Layer 2 of a small transformer language model trained on English Wikipedia (9 layers, counted from 0, width 128).
In attention head 3, each number of a token's query is one row of weights dot the token's vector x plus its bias. The head spreads its attention over the tokens so far by the softmax of query dot key.

Query weights of the head. A number n stands for (n - 500) times 0.0014.
q0 (bias 0.014): 440 489 447 353 514 454 471 406 562 598 400 395 460 441 564 584 555 405 623 373 554 452 449 608 461 513 450 369 557 556 420 535 375 511 454 447 433 590 473 525 543 474 474 439 557 429 518 382 517 534 307 476 444 393 469 523 412 507 491 632 623 491 549 513 523 462 527 574 550 511 590 407 467 498 406 556 546 557 468 461 418 546 667 421 516 509 462 567 552 602 494 593 579 416 531 407 507 514 507 485 494 574 443 571 608 494 505 491 483 456 532 522 398 577 516 493 325 558 567 533 425 469 464 519 489 527 434 434
q1 (bias -0.121): 534 541 474 395 571 393 569 543 668 513 503 453 452 361 511 343 481 560 370 417 492 639 564 435 493 595 431 357 704 512 416 556 494 435 447 448 605 512 656 457 523 646 602 305 517 520 469 497 466 340 567 591 617 464 523 491 522 598 538 642 607 500 448 525 562 569 322 343 497 569 571 552 438 512 549 581 456 453 511 465 511 531 665 595 544 398 523 521 558 580 593 537 564 435 607 515 464 821 363 533 384 446 428 419 587 517 491 505 614 455 462 618 410 321 497 396 564 482 537 426 529 652 686 407 471 376 555 452
q2 (bias -0.024): 319 593 402 341 449 382 546 493 370 429 482 490 468 586 558 607 436 546 509 506 520 492 536 511 461 538 634 319 489 497 524 577 500 393 297 357 540 574 460 437 494 590 515 702 450 599 744 258 619 462 372 484 423 470 542 552 756 524 477 611 527 396 514 444 561 428 506 482 672 500 466 476 461 494 472 377 579 658 592 465 455 416 647 373 508 608 473 625 335 370 751 457 452 401 606 494 548 552 490 446 581 603 430 571 753 528 515 581 544 585 488 587 615 450 555 503 451 635 548 428 524 603 449 418 446 606 368 434
q3 (bias 0.041): 476 575 366 393 587 383 544 583 368 578 519 364 474 573 616 662 349 618 599 588 563 590 500 616 518 508 368 379 466 703 519 514 576 500 494 374 494 575 646 509 487 429 424 553 531 436 552 266 626 580 576 573 269 419 646 507 457 474 437 578 660 547 503 416 470 526 473 522 717 549 744 612 652 381 457 531 468 661 438 472 409 577 532 492 503 489 481 657 500 459 527 687 592 376 654 563 468 397 425 433 426 664 434 651 587 407 524 591 249 398 556 521 466 642 448 523 266 647 463 567 603 574 279 478 615 509 609 482
q4 (bias -0.249): 650 541 302 324 512 512 413 627 335 406 590 605 623 513 424 532 330 445 468 480 587 368 497 584 639 540 484 385 420 451 550 555 447 527 361 528 559 458 362 393 452 568 711 552 474 591 503 269 584 426 576 630 619 433 473 561 568 500 429 550 559 385 416 422 583 339 444 404 536 602 310 555 500 424 410 461 503 680 358 636 387 567 433 745 616 445 332 406 246 588 645 579 616 475 700 653 354 675 589 487 612 483 439 461 516 366 585 444 455 550 519 644 473 313 476 757 595 601 559 427 474 537 576 477 532 371 456 383
q5 (bias -0.015): 382 352 313 413 581 655 524 516 393 385 460 395 477 387 458 513 546 407 784 448 334 532 595 574 554 339 714 633 395 387 457 562 402 616 403 492 567 773 240 553 602 254 351 368 403 342 416 504 533 592 587 402 520 343 651 677 374 427 557 330 620 537 478 496 646 511 726 479 507 453 637 631 525 680 537 607 581 472 367 684 450 480 598 483 453 576 372 345 531 321 545 447 594 624 476 583 500 114 748 454 393 576 408 267 300 206 382 547 427 472 696 404 539 523 600 658 650 611 444 341 445 558 451 735 556 558 405 485
q6 (bias -0.145): 577 562 594 506 494 503 388 666 477 497 543 416 467 404 526 467 638 534 376 384 543 329 708 540 417 643 319 590 408 733 466 497 712 571 604 522 470 490 549 546 601 589 527 422 503 383 528 639 552 450 681 639 531 531 470 534 603 561 427 513 530 468 332 583 424 603 334 430 558 406 338 342 424 665 487 447 550 565 463 527 413 531 475 441 528 500 497 525 344 554 509 422 337 452 353 356 722 520 422 521 565 401 518 343 506 432 447 287 574 485 354 419 446 494 352 453 509 599 392 556 715 449 535 599 497 570 550 469
q7 (bias 0.198): 413 512 479 521 424 506 491 515 396 521 772 607 421 303 380 436 603 447 640 443 307 396 500 566 464 475 525 632 618 292 364 597 544 575 476 515 260 646 474 560 508 153 339 420 624 391 563 723 462 411 500 552 553 516 515 267 343 491 279 445 460 508 631 305 558 598 628 400 359 399 556 406 524 462 462 529 254 418 489 84 515 267 425 335 456 509 597 473 490 395 531 485 531 726 422 222 412 353 512 420 454 534 445 615 590 462 555 556 475 407 536 381 553 529 425 633 616 562 431 659 613 483 437 539 609 534 305 462
q8 (bias -0.066): 709 452 474 437 468 482 484 427 761 639 548 622 365 474 355 522 483 338 473 584 632 581 427 461 583 474 530 412 445 456 503 600 337 406 324 408 423 514 430 369 372 353 323 514 530 511 306 612 564 527 448 496 546 545 466 451 430 637 532 575 454 443 474 584 427 638 452 720 472 415 468 627 487 607 575 397 409 631 451 397 481 473 326 638 383 549 218 380 387 459 526 496 561 704 345 500 500 559 515 468 430 659 529 467 634 529 381 318 374 441 718 656 472 673 347 726 398 658 482 364 554 411 396 614 572 754 379 435
q9 (bias -0.376): 549 755 776 523 695 612 463 833 406 372 512 409 411 519 592 430 372 731 395 599 395 529 696 511 436 397 559 545 464 551 665 634 703 447 245 562 597 449 508 259 496 404 480 500 635 555 528 337 643 267 528 348 389 436 287 766 624 628 572 518 518 630 231 465 389 548 489 511 496 473 664 457 393 404 646 363 450 585 492 418 551 564 381 553 323 584 398 515 441 524 580 640 493 291 512 458 664 526 350 584 783 135 396 457 488 569 567 544 683 500 324 634 364 313 467 579 691 479 408 511 426 563 504 489 706 626 513 456
q10 (bias 0.167): 435 366 461 581 511 440 644 472 618 601 400 426 465 555 295 334 511 284 563 512 597 348 560 740 472 454 432 422 469 419 466 550 648 309 351 738 531 561 570 482 374 539 655 417 214 601 446 644 493 459 557 616 441 434 512 336 433 469 372 540 343 460 404 380 443 273 583 530 375 614 488 455 430 508 623 415 724 592 372 459 464 492 698 503 672 487 488 611 390 790 525 465 429 683 780 600 618 631 663 340 729 643 484 451 560 398 478 461 570 485 504 453 500 478 616 106 190 480 446 630 533 493 206 359 529 489 504 626
q11 (bias -0.011): 496 654 479 467 410 476 530 531 493 370 469 500 525 658 537 475 467 512 238 287 417 364 237 262 481 625 386 504 335 639 662 432 283 594 657 520 552 558 270 299 496 605 523 610 386 565 516 412 551 739 548 312 414 620 557 418 507 540 352 453 565 476 525 639 393 482 471 568 392 674 319 609 440 460 223 575 589 524 688 560 625 635 543 584 398 616 656 377 263 587 569 441 412 595 717 770 454 471 525 688 396 562 333 247 398 609 577 325 627 311 564 615 431 366 691 282 544 568 527 705 426 408 456 541 397 528 407 567
q12 (bias -0.123): 504 468 598 541 733 582 446 532 566 445 708 591 436 303 425 361 571 324 580 576 733 634 471 187 469 580 558 599 549 641 594 544 766 314 445 500 667 467 366 637 677 603 604 719 608 503 468 423 526 447 455 568 345 534 662 576 583 509 527 555 441 362 289 523 367 529 496 503 599 636 754 253 350 427 606 519 603 517 865 644 417 426 486 657 571 494 492 488 629 373 482 404 543 732 108 492 558 504 704 709 534 626 380 621 610 406 503 520 549 535 390 439 545 402 587 432 559 753 376 385 599 525 700 428 515 550 380 387
q13 (bias -0.011): 828 569 641 541 622 647 497 641 571 579 496 691 524 633 561 482 508 812 451 651 520 397 648 678 432 414 317 720 339 518 580 663 475 479 640 841 470 731 688 408 600 356 705 409 567 520 445 571 619 484 541 157 582 671 476 341 480 456 626 600 462 394 571 492 402 596 642 667 519 406 139 784 492 811 654 484 486 560 457 676 483 644 488 633 527 402 376 472 577 483 352 669 450 420 640 624 660 699 333 552 565 168 542 427 475 467 559 628 430 297 434 692 447 508 290 431 311 359 355 543 496 290 456 530 532 336 736 480
q14 (bias -0.147): 460 573 377 770 388 604 385 646 584 673 595 318 479 565 267 560 397 693 463 605 687 535 496 492 469 376 622 504 591 518 568 331 661 539 419 328 660 460 431 500 341 485 644 647 353 377 862 572 540 574 342 556 230 497 507 604 508 613 624 522 328 781 524 558 528 633 432 376 384 482 374 279 657 606 673 629 641 844 813 604 639 560 449 433 610 543 500 465 459 357 597 338 207 433 496 482 585 463 992 510 484 392 514 729 417 544 606 637 756 380 354 476 595 554 392 447 435 268 583 563 251 614 407 466 573 437 481 587
q15 (bias -0.002): 480 404 726 411 669 643 616 602 354 603 272 486 376 416 588 727 359 750 512 401 445 375 419 594 490 425 372 299 410 585 529 375 679 219 258 604 485 468 538 516 699 332 379 459 297 500 788 359 453 784 578 395 474 585 479 513 326 611 504 540 530 579 559 463 508 623 453 544 546 665 496 623 562 696 408 492 531 574 329 374 739 622 624 298 546 619 500 578 322 554 845 267 372 445 555 259 600 554 634 389 710 496 490 468 525 500 597 436 740 622 557 640 201 203 338 444 440 399 392 677 573 504 548 666 672 407 495 500
q16 (bias 0.001): 457 479 445 448 579 423 561 511 447 563 447 482 461 505 609 409 657 552 553 559 547 551 463 567 558 537 393 484 473 511 458 462 483 557 447 564 538 565 530 365 572 569 434 519 509 567 560 467 549 454 526 553 536 506 493 400 583 527 463 543 502 518 431 536 495 498 536 535 580 543 538 550 547 515 637 599 474 469 598 405 497 565 542 429 513 445 454 448 508 419 575 464 524 519 435 522 500 506 479 486 468 472 499 526 536 541 528 521 508 516 385 512 548 502 605 381 418 509 557 468 573 502 527 506 497 545 402 514
q17 (bias -0.004): 631 529 556 577 554 572 597 527 590 588 539 529 624 461 524 464 455 542 361 357 500 433 462 377 571 521 500 705 495 439 434 478 535 595 565 583 382 417 556 581 418 533 584 389 454 524 508 671 461 441 684 572 522 635 457 469 513 496 596 435 569 491 533 339 452 560 358 413 532 523 251 487 495 571 466 465 437 478 433 591 596 497 353 618 432 420 578 351 481 581 474 305 521 586 478 512 418 438 485 513 534 375 557 349 398 512 452 324 559 494 444 323 510 500 344 506 573 552 330 467 438 348 440 519 602 515 536 418
q18 (bias -0.197): 359 468 616 409 399 497 533 625 565 540 513 503 519 525 453 440 680 433 363 362 497 384 560 356 455 606 419 620 593 698 241 676 438 363 540 605 620 409 620 422 524 629 390 445 558 534 520 510 312 424 538 600 490 483 471 440 633 476 455 624 438 503 561 606 715 470 340 417 378 478 690 468 506 575 736 440 381 616 550 325 404 418 388 632 449 522 384 456 378 439 484 507 425 468 592 572 487 722 329 457 491 490 380 391 510 483 511 481 564 316 382 678 378 338 507 338 603 692 639 539 494 397 550 595 459 588 536 268
q19 (bias -0.120): 560 532 417 524 646 428 394 637 537 261 623 535 528 471 462 649 391 503 613 550 434 223 477 489 488 510 648 428 527 467 417 401 579 404 387 500 544 557 463 375 648 552 530 539 663 517 432 512 480 260 470 500 603 529 667 653 601 397 654 521 533 516 529 461 460 567 457 599 594 435 400 619 404 494 471 491 611 397 497 414 420 430 469 422 464 556 500 338 298 575 564 566 549 412 383 593 359 549 317 531 476 438 388 651 533 474 520 544 645 426 455 646 549 509 329 399 582 484 424 447 364 562 610 570 616 489 638 317
q20 (bias -0.099): 494 530 712 287 528 512 523 429 692 566 557 514 503 458 381 500 500 435 490 483 519 461 243 365 430 554 543 466 425 379 426 482 324 357 646 587 488 432 514 570 542 468 626 272 589 473 493 650 377 331 536 536 421 570 541 346 682 626 454 409 671 458 500 513 556 433 610 506 521 500 572 418 494 503 524 409 602 438 459 393 753 362 475 415 518 514 843 495 509 563 665 541 503 439 439 581 463 550 525 633 678 490 427 385 405 290 528 435 500 517 690 351 545 334 561 673 529 297 441 639 409 292 338 468 328 636 515 532
q21 (bias 0.062): 632 538 619 443 336 433 379 448 716 544 556 648 507 467 349 311 669 579 517 461 484 782 559 696 298 416 357 661 580 586 410 612 559 947 532 588 249 507 651 768 575 277 398 328 584 387 418 783 580 343 572 481 409 744 479 374 529 439 653 260 664 678 476 667 488 707 540 530 547 544 348 733 692 549 402 421 521 246 357 417 632 393 642 530 610 472 578 452 559 387 314 575 438 532 393 554 351 321 249 401 446 405 443 459 429 482 454 504 438 466 429 410 546 649 530 649 345 540 436 316 541 189 630 549 553 713 406 627
q22 (bias 0.027): 533 518 410 494 479 483 653 393 584 570 189 435 511 319 583 444 515 345 547 253 599 552 592 235 495 456 621 500 523 531 542 500 268 330 622 530 511 435 555 436 497 626 516 487 478 472 295 516 440 285 582 333 461 447 369 467 506 423 613 621 483 544 533 720 438 532 349 415 512 484 605 685 473 557 510 612 415 608 592 644 564 590 447 461 491 444 425 471 570 604 451 381 394 604 552 608 577 503 493 488 419 753 444 386 412 550 417 522 475 594 663 493 408 438 500 520 635 564 568 538 405 702 573 365 286 357 496 497
q23 (bias 0.140): 725 626 532 429 345 436 399 541 725 664 438 407 437 482 430 613 653 385 432 417 576 367 350 572 636 615 645 603 431 504 647 439 347 543 628 608 462 536 249 647 452 533 423 603 260 314 359 672 554 646 544 601 374 564 569 358 679 386 305 524 617 347 514 640 657 602 464 415 549 352 547 440 638 652 283 699 389 719 398 466 528 628 564 676 454 333 707 405 453 523 548 484 464 551 419 464 589 641 319 533 671 594 551 508 413 487 321 406 373 302 677 483 775 635 422 572 345 641 271 645 571 507 427 537 511 368 436 521
q24 (bias 0.194): 714 528 608 360 613 545 385 507 601 565 686 351 320 393 549 514 450 685 504 496 315 628 223 568 517 427 508 627 508 272 706 594 415 640 354 540 408 370 396 712 332 511 555 335 458 534 548 547 403 350 413 710 491 562 651 609 238 359 489 549 270 110 296 492 794 657 536 579 609 595 644 345 520 397 415 366 500 534 194 417 626 384 433 429 390 521 561 321 671 356 589 597 478 429 302 563 380 325 642 710 562 392 493 948 228 246 358 370 438 470 454 471 538 512 557 504 389 338 500 551 324 270 602 572 574 563 514 530
q25 (bias -0.011): 305 506 528 482 532 546 459 518 443 475 546 479 484 399 594 590 558 492 500 465 305 421 388 677 424 368 683 396 547 355 322 327 744 150 435 598 331 417 550 792 730 552 538 422 530 524 592 440 518 386 597 348 373 508 534 562 577 324 461 477 622 468 514 241 416 424 553 374 493 661 515 293 521 433 622 489 491 557 277 430 527 386 497 503 528 516 688 660 513 574 683 570 394 422 508 536 462 618 443 547 697 362 396 854 541 380 491 589 676 508 485 395 625 283 561 368 312 453 349 726 530 192 392 414 496 469 646 366
q26 (bias -0.187): 276 422 636 331 630 584 497 463 567 441 551 486 682 596 279 232 589 530 537 543 500 735 392 312 571 529 384 646 325 656 198 294 363 615 278 530 478 380 504 596 353 629 392 360 562 453 479 508 539 350 681 491 414 488 541 581 634 450 643 566 339 211 508 574 314 515 449 629 378 360 581 443 542 530 531 586 642 582 338 431 467 462 380 280 681 591 305 625 409 624 560 491 400 514 454 487 642 829 697 533 528 390 392 554 492 313 535 599 732 832 787 579 515 427 551 513 316 176 604 396 372 488 452 518 332 705 772 358
q27 (bias 0.002): 557 522 478 555 478 470 565 459 484 522 449 505 359 310 497 577 516 618 356 414 393 653 678 588 400 506 420 390 518 769 351 393 734 500 554 556 542 514 692 423 608 439 624 443 730 606 336 480 490 490 518 346 562 473 503 421 556 516 462 527 228 518 487 586 547 512 529 654 390 494 562 573 363 567 676 569 403 491 648 625 355 432 182 462 503 418 579 505 462 330 471 406 609 525 568 564 395 384 453 524 451 752 660 326 411 509 545 321 507 615 526 414 509 513 449 465 394 398 631 429 403 350 510 423 722 719 604 394
q28 (bias -0.106): 424 397 455 289 911 663 369 348 431 473 771 448 533 772 632 619 520 379 721 696 682 669 376 492 363 652 628 293 500 664 565 611 488 500 573 412 268 418 463 403 278 570 661 384 608 533 488 355 378 634 608 456 243 541 689 334 567 464 542 461 620 402 458 329 696 619 489 636 626 424 566 480 784 605 398 753 500 406 839 524 381 565 395 568 388 483 488 406 479 508 396 567 586 460 377 500 443 766 409 610 453 508 385 386 524 535 382 411 468 533 460 541 551 358 587 609 337 445 622 485 301 639 319 564 515 601 500 506
q29 (bias 0.131): 395 562 470 496 459 346 672 468 601 530 460 568 493 496 584 431 223 582 337 512 455 406 655 156 574 469 721 414 674 326 432 675 615 654 549 703 667 513 310 713 376 544 441 504 532 375 468 548 594 721 525 383 586 578 595 496 361 487 322 465 546 483 388 516 489 668 526 528 544 773 569 574 379 400 575 523 569 326 626 341 715 516 257 497 460 440 460 357 628 783 572 537 551 688 287 730 628 646 560 522 496 379 570 616 243 651 550 564 446 560 402 571 272 481 496 644 683 425 475 386 625 415 428 721 576 592 698 428
q30 (bias 0.184): 451 438 212 647 308 760 367 543 326 629 459 584 441 442 431 517 640 517 746 372 334 376 541 417 542 517 381 447 618 312 512 670 668 537 420 546 432 565 867 420 508 469 636 504 433 474 728 763 519 625 603 583 488 625 543 389 578 310 445 447 590 677 508 331 481 489 560 500 372 672 360 610 496 441 630 414 400 596 307 516 497 335 548 680 692 587 492 602 573 587 378 691 561 397 500 791 552 513 573 412 516 492 379 600 779 459 540 537 192 520 681 670 324 648 484 392 496 441 475 537 563 441 263 242 588 653 429 645
q31 (bias -0.092): 496 472 493 529 561 530 518 332 478 435 399 522 469 482 592 384 515 602 485 351 600 611 486 295 512 454 402 390 459 386 611 443 344 278 595 528 483 536 426 423 639 408 489 693 515 448 566 173 547 441 398 296 539 433 306 829 407 426 592 534 322 488 518 365 472 496 493 187 671 549 555 560 504 496 580 481 509 514 383 556 549 746 266 480 384 753 613 551 387 636 569 788 565 541 539 588 665 405 258 476 648 713 497 492 350 165 395 652 682 381 706 440 596 440 317 587 379 660 497 525 513 468 529 450 529 688 681 437

Each question shows a short text with each token's key, already scaled and adjusted for position as the last token sees it. A number n stands for (n - 500) times 0.0038.

Then comes the last token's vector x. A number n stands for (n - 500) times 0.0059.

0 "M": 327 406 437 568 408 418 385 545 591 400 213 686 470 516 573 522 464 558 293 408 436 521 534 384 546 867 468 543 593 472 545 368
1 "ur": 457 390 532 513 494 448 423 558 615 423 277 572 519 532 558 492 436 545 367 437 437 449 590 388 573 771 435 587 625 542 532 414
2 "der": 556 395 549 500 445 493 439 522 586 422 309 585 445 581 548 482 425 473 380 408 448 472 544 466 545 708 468 561 630 479 510 391
3 "s": 645 480 575 539 418 504 418 566 559 443 287 690 494 573 507 480 523 396 415 445 433 490 601 416 626 734 534 580 556 443 512 434
4 "==": 585 438 605 514 388 482 425 534 621 452 289 730 441 661 516 625 704 321 423 405 438 487 568 512 492 807 518 593 609 553 542 500
x: 526 439 569 503 458 488 491 491 509 462 508 480 380 494 565 569 509 468 466 471 512 465 519 465 710 430 473 383 494 480 627 434 525 538 451 566 515 609 481 367 493 593 453 443 466 365 497 577 522 372 414 453 483 422 446 610 591 466 456 463 422 560 534 466 455 548 539 473 487 662 515 412 468 472 504 451 418 519 433 626 594 511 452 430 466 315 541 773 522 494 406 508 601 519 629 533 340 397 496 209 517 562 609 466 480 321 480 597 553 420 517 449 376 432 388 365 610 523 447 509 494 441 576 411 532 422 486 481
Which token does the last token look at most, and with what share of its attention? 3 "s", with about 30%

0 "3": 266 347 481 631 410 341 418 579 594 447 209 668 455 568 589 497 399 528 348 386 434 467 596 419 583 934 568 503 618 464 529 406
1 "%": 410 376 514 633 403 491 430 604 583 444 237 646 502 590 553 510 317 497 309 445 399 560 567 460 587 931 525 536 602 440 537 449
2 " of": 548 425 577 557 418 473 449 562 548 432 359 602 405 567 546 568 405 474 449 450 481 454 612 451 602 768 460 567 586 503 554 440
3 " the": 611 455 571 530 384 481 424 511 503 464 380 589 388 602 530 519 491 484 489 397 478 499 631 476 603 702 445 549 589 481 555 466
4 " population": 613 511 615 582 421 520 420 566 619 437 312 644 473 603 542 524 581 371 416 442 364 543 588 488 591 836 448 498 631 506 573 433
x: 549 536 428 538 438 460 642 587 517 541 459 656 467 386 497 559 532 434 540 404 520 522 588 569 497 555 551 515 666 496 444 438 536 522 530 491 437 567 562 561 525 414 595 403 468 531 483 552 574 434 271 469 565 582 464 429 540 479 472 281 490 535 530 441 519 470 515 594 579 586 482 486 564 557 486 485 487 615 514 301 545 443 401 559 440 619 433 758 531 415 364 481 556 533 493 532 497 483 508 200 534 496 614 382 439 408 284 587 466 354 516 507 502 523 475 458 480 451 429 471 564 511 541 495 553 478 507 429
Which token does the last token look at most, and with what share of its attention? 3 " the", with about 30%

0 "/": 347 414 469 574 404 466 407 602 619 425 206 667 448 566 562 535 454 598 338 425 440 551 550 444 613 905 459 529 605 454 559 385
1 "sqmi": 415 380 505 584 382 513 446 623 609 445 289 647 478 605 523 523 342 485 289 364 389 605 601 420 550 874 473 520 617 500 628 378
2 ".": 643 437 547 600 363 475 447 608 587 431 289 671 469 586 522 577 343 430 347 375 397 468 603 422 585 883 554 523 666 473 526 347
3 " There": 616 429 565 630 401 543 465 564 545 464 345 603 416 562 527 561 504 388 370 394 430 484 603 488 584 771 474 499 626 485 511 455
4 " were": 583 459 610 665 399 490 423 592 519 464 308 679 431 578 460 552 599 350 403 432 397 491 633 459 658 819 532 523 652 448 518 394
x: 613 304 454 447 484 519 517 530 514 679 532 491 552 423 439 591 413 483 664 546 567 449 495 463 633 567 417 503 601 486 642 435 599 513 534 495 459 573 572 530 566 371 553 632 511 530 498 548 484 441 491 495 439 506 448 515 558 471 454 363 358 427 583 494 581 394 597 503 547 540 467 557 419 560 512 523 407 414 408 414 446 422 486 451 564 301 623 542 568 576 371 512 399 564 573 453 545 418 524 213 536 602 628 515 542 425 396 501 509 491 567 450 422 529 466 487 452 406 417 579 446 451 538 413 508 389 361 384
Which token does the last token look at most, and with what share of its attention? 1 "sqmi", with about 60%

0 "aging": 362 435 509 543 429 507 429 540 574 384 323 623 514 565 555 534 516 601 410 382 497 512 597 429 612 835 512 566 565 450 514 405
1 " home": 432 405 531 558 449 516 431 560 571 412 342 601 508 560 555 513 400 488 418 417 419 461 624 422 607 764 490 527 580 464 555 430
2 "s": 602 424 547 557 399 498 427 563 553 425 301 691 491 597 522 500 376 421 383 434 444 488 604 389 631 753 533 571 560 432 535 413
3 " and": 637 430 551 539 393 434 427 580 579 410 355 665 485 540 584 530 514 433 461 404 429 493 589 435 595 762 477 559 543 447 553 373
4 " business": 570 487 615 575 476 518 398 562 612 419 355 585 490 555 546 542 525 400 418 420 443 501 592 435 563 729 457 527 529 486 569 424
x: 562 476 454 503 552 582 529 364 515 405 547 598 460 415 409 526 476 371 493 472 440 526 592 506 646 269 557 532 533 427 403 496 400 557 493 496 456 511 501 653 657 466 474 436 489 521 512 460 482 509 317 490 586 558 623 515 397 289 367 335 472 515 412 602 571 475 544 488 547 473 445 517 520 659 595 475 486 577 542 436 469 438 423 489 463 402 489 691 585 358 361 488 465 582 600 470 514 592 509 333 608 461 615 494 447 489 361 528 586 494 502 471 527 527 524 434 477 523 413 399 484 514 503 480 524 475 493 382
Which token does the last token look at most? 0 "aging"

0 " three": 366 412 489 543 458 450 375 588 566 406 292 627 478 533 561 538 500 560 357 397 505 443 636 484 578 814 526 513 547 428 543 400
1 " but": 458 402 534 482 372 472 403 585 630 433 354 650 472 528 559 553 386 569 404 393 470 458 580 463 586 776 514 531 555 457 534 365
2 " retired": 572 395 542 553 437 475 417 566 573 414 330 626 481 561 582 521 369 442 438 450 446 449 627 507 574 797 505 496 494 506 583 394
3 " due": 607 419 565 569 409 502 475 576 570 427 356 576 505 624 545 544 491 448 469 498 402 508 589 505 625 720 515 541 546 484 557 397
4 " to": 549 450 595 585 388 427 414 573 647 435 345 675 464 531 601 508 638 393 495 462 435 509 597 403 656 772 466 491 509 453 534 396
x: 432 499 457 506 477 546 581 536 512 660 480 508 479 499 456 455 590 448 559 468 380 379 470 574 598 653 483 511 582 528 516 546 473 392 506 599 547 474 431 438 468 531 547 555 453 664 495 507 460 541 498 523 421 519 558 533 436 480 450 541 400 502 488 460 515 522 506 493 516 580 504 453 636 367 557 368 508 504 416 489 404 531 377 417 622 427 532 798 497 470 563 478 568 585 445 487 581 496 528 324 523 483 644 429 482 291 523 568 518 533 544 452 619 686 505 536 594 476 413 570 479 372 576 399 458 514 478 350
Which two tokens does the last token look at most, in order? 2 " retired", 0 " three"

0 " ": 253 398 450 544 362 452 452 590 582 470 234 689 472 572 552 543 418 533 375 415 484 460 600 434 598 879 470 521 653 438 541 394
1 "Á": 460 385 475 607 420 456 469 586 615 419 314 612 453 540 552 470 341 508 369 427 447 509 581 475 590 758 507 532 546 413 564 404
2 "r": 578 456 544 551 428 469 468 518 588 409 258 598 483 532 534 540 415 421 370 425 442 482 592 417 613 759 485 612 631 464 536 394
3 "ón": 645 445 561 541 432 487 441 559 623 419 308 613 473 551 568 544 479 399 406 433 425 492 665 415 598 766 494 521 592 504 528 411
4 " Taylor": 588 472 600 605 466 486 420 600 608 433 322 649 460 514 548 500 624 345 411 420 423 480 653 432 567 802 519 529 593 447 536 410
x: 499 523 442 540 439 438 688 319 449 499 579 527 336 453 566 554 475 431 531 540 714 429 523 587 594 376 492 565 593 468 473 476 443 515 522 529 430 633 526 621 545 551 375 605 427 633 533 615 523 544 329 465 505 496 471 470 457 503 432 436 484 568 443 533 483 431 560 526 534 506 487 560 378 470 463 464 453 536 486 540 530 455 537 456 484 426 446 739 404 445 436 555 628 554 524 417 559 554 508 194 506 499 534 422 506 443 454 495 520 535 384 484 556 621 511 504 469 444 498 486 488 454 359 603 358 462 550 657
Which token does the last token look at most, and with what share of its attention? 1 "Á", with about 30%

0 " day": 331 383 494 552 401 510 397 574 639 429 272 669 527 569 549 524 508 581 353 408 489 487 649 454 575 802 507 566 535 472 570 391
1 ".": 447 418 506 553 349 433 444 610 590 427 306 676 469 518 573 540 301 505 387 380 448 455 585 433 603 908 505 480 632 482 504 334
2 "\n": 691 378 546 568 358 430 421 571 572 435 306 695 441 542 586 557 313 442 383 405 471 456 615 462 559 883 556 507 601 491 562 362
3 "\n": 753 421 579 611 351 422 414 573 570 419 298 698 439 541 588 500 556 382 389 419 433 461 581 467 567 893 573 483 623 444 568 335
4 "===": 575 457 603 501 408 486 426 534 598 459 296 724 386 629 523 589 701 336 432 402 416 476 587 536 493 825 485 571 612 510 558 475
x: 531 438 630 503 391 408 653 451 511 545 517 501 482 494 580 528 523 575 509 536 418 506 522 529 651 467 454 475 572 497 598 501 552 515 405 556 481 649 446 504 441 520 416 430 469 269 554 476 518 311 435 449 505 384 462 663 599 384 375 476 491 571 496 363 388 460 604 426 414 576 470 471 489 492 465 461 307 446 429 527 481 468 451 463 478 372 589 726 493 504 515 558 640 564 659 519 411 440 522 378 593 507 621 487 557 365 563 564 530 419 540 547 411 470 449 452 557 572 544 483 433 499 655 464 551 381 515 491
Which token does the last token look at most? 4 "==="

0 " households": 381 430 480 545 405 538 434 609 603 411 355 650 451 646 571 533 498 574 335 423 403 576 597 487 565 759 486 564 591 439 568 431
1 " were": 416 374 525 555 420 507 410 567 551 412 323 675 465 562 536 604 422 552 349 389 456 485 581 448 643 795 505 570 637 442 515 430
2 " made": 564 385 560 563 474 513 411 514 533 412 354 655 452 648 582 566 393 435 378 445 426 498 565 476 573 723 530 570 550 542 534 447
3 " up": 583 439 574 602 490 461 415 588 539 434 374 574 513 567 546 502 514 412 401 470 483 505 560 466 621 758 486 576 631 530 539 374
4 " of": 550 519 595 546 438 453 446 579 560 379 351 602 437 531 523 553 571 420 494 481 481 455 589 465 589 718 425 550 604 511 561 395
x: 466 320 489 526 468 482 472 501 457 547 397 522 419 423 516 380 474 463 614 477 436 391 540 472 522 565 438 503 510 534 504 483 530 562 459 463 639 556 624 587 608 557 574 545 483 426 513 474 531 384 422 482 429 426 523 506 501 372 572 453 484 471 553 565 566 505 451 499 462 490 497 375 574 310 473 416 339 558 463 515 480 421 347 410 411 457 482 697 499 484 491 427 484 618 567 464 609 424 564 211 471 560 558 489 578 438 606 557 476 502 483 544 582 495 490 555 519 468 534 507 488 563 453 334 448 395 483 420
Which token does the last token look at most, and with what share of its attention? 4 " of", with about 40%

0 "0": 284 353 483 602 390 361 384 608 597 496 235 646 487 549 583 519 407 517 355 382 434 503 633 415 568 927 526 533 628 462 520 370
1 " |": 466 424 488 550 380 404 427 628 559 446 288 627 453 577 628 603 302 558 386 430 481 477 606 442 560 927 551 532 593 457 492 458
2 " ": 721 458 523 567 343 419 447 590 598 475 252 683 468 584 624 554 302 405 393 444 479 446 615 447 554 881 494 560 618 450 534 408
3 "2": 706 476 578 703 382 399 399 582 586 453 263 627 488 562 634 538 559 358 459 430 462 433 600 447 559 847 543 581 636 431 606 463
4 "1": 557 605 623 654 360 387 403 545 564 455 179 700 496 580 596 536 745 372 448 451 391 455 646 485 573 900 547 528 630 437 518 432
x: 564 361 559 568 455 454 571 397 482 631 499 552 250 431 532 485 543 527 445 520 514 472 368 472 554 459 389 569 489 560 524 462 488 436 613 576 454 591 607 590 574 478 470 534 535 366 538 512 504 473 534 469 565 698 509 419 480 265 453 492 432 445 423 505 516 526 385 460 506 636 400 469 494 473 377 491 386 500 439 313 468 446 584 609 525 465 554 554 577 548 548 435 654 642 492 483 443 467 524 390 410 564 567 506 504 523 465 585 464 365 500 472 385 591 643 380 508 518 330 499 457 497 633 501 405 355 576 405
Which token does the last token look at most, and with what share of its attention? 1 " |", with about 40%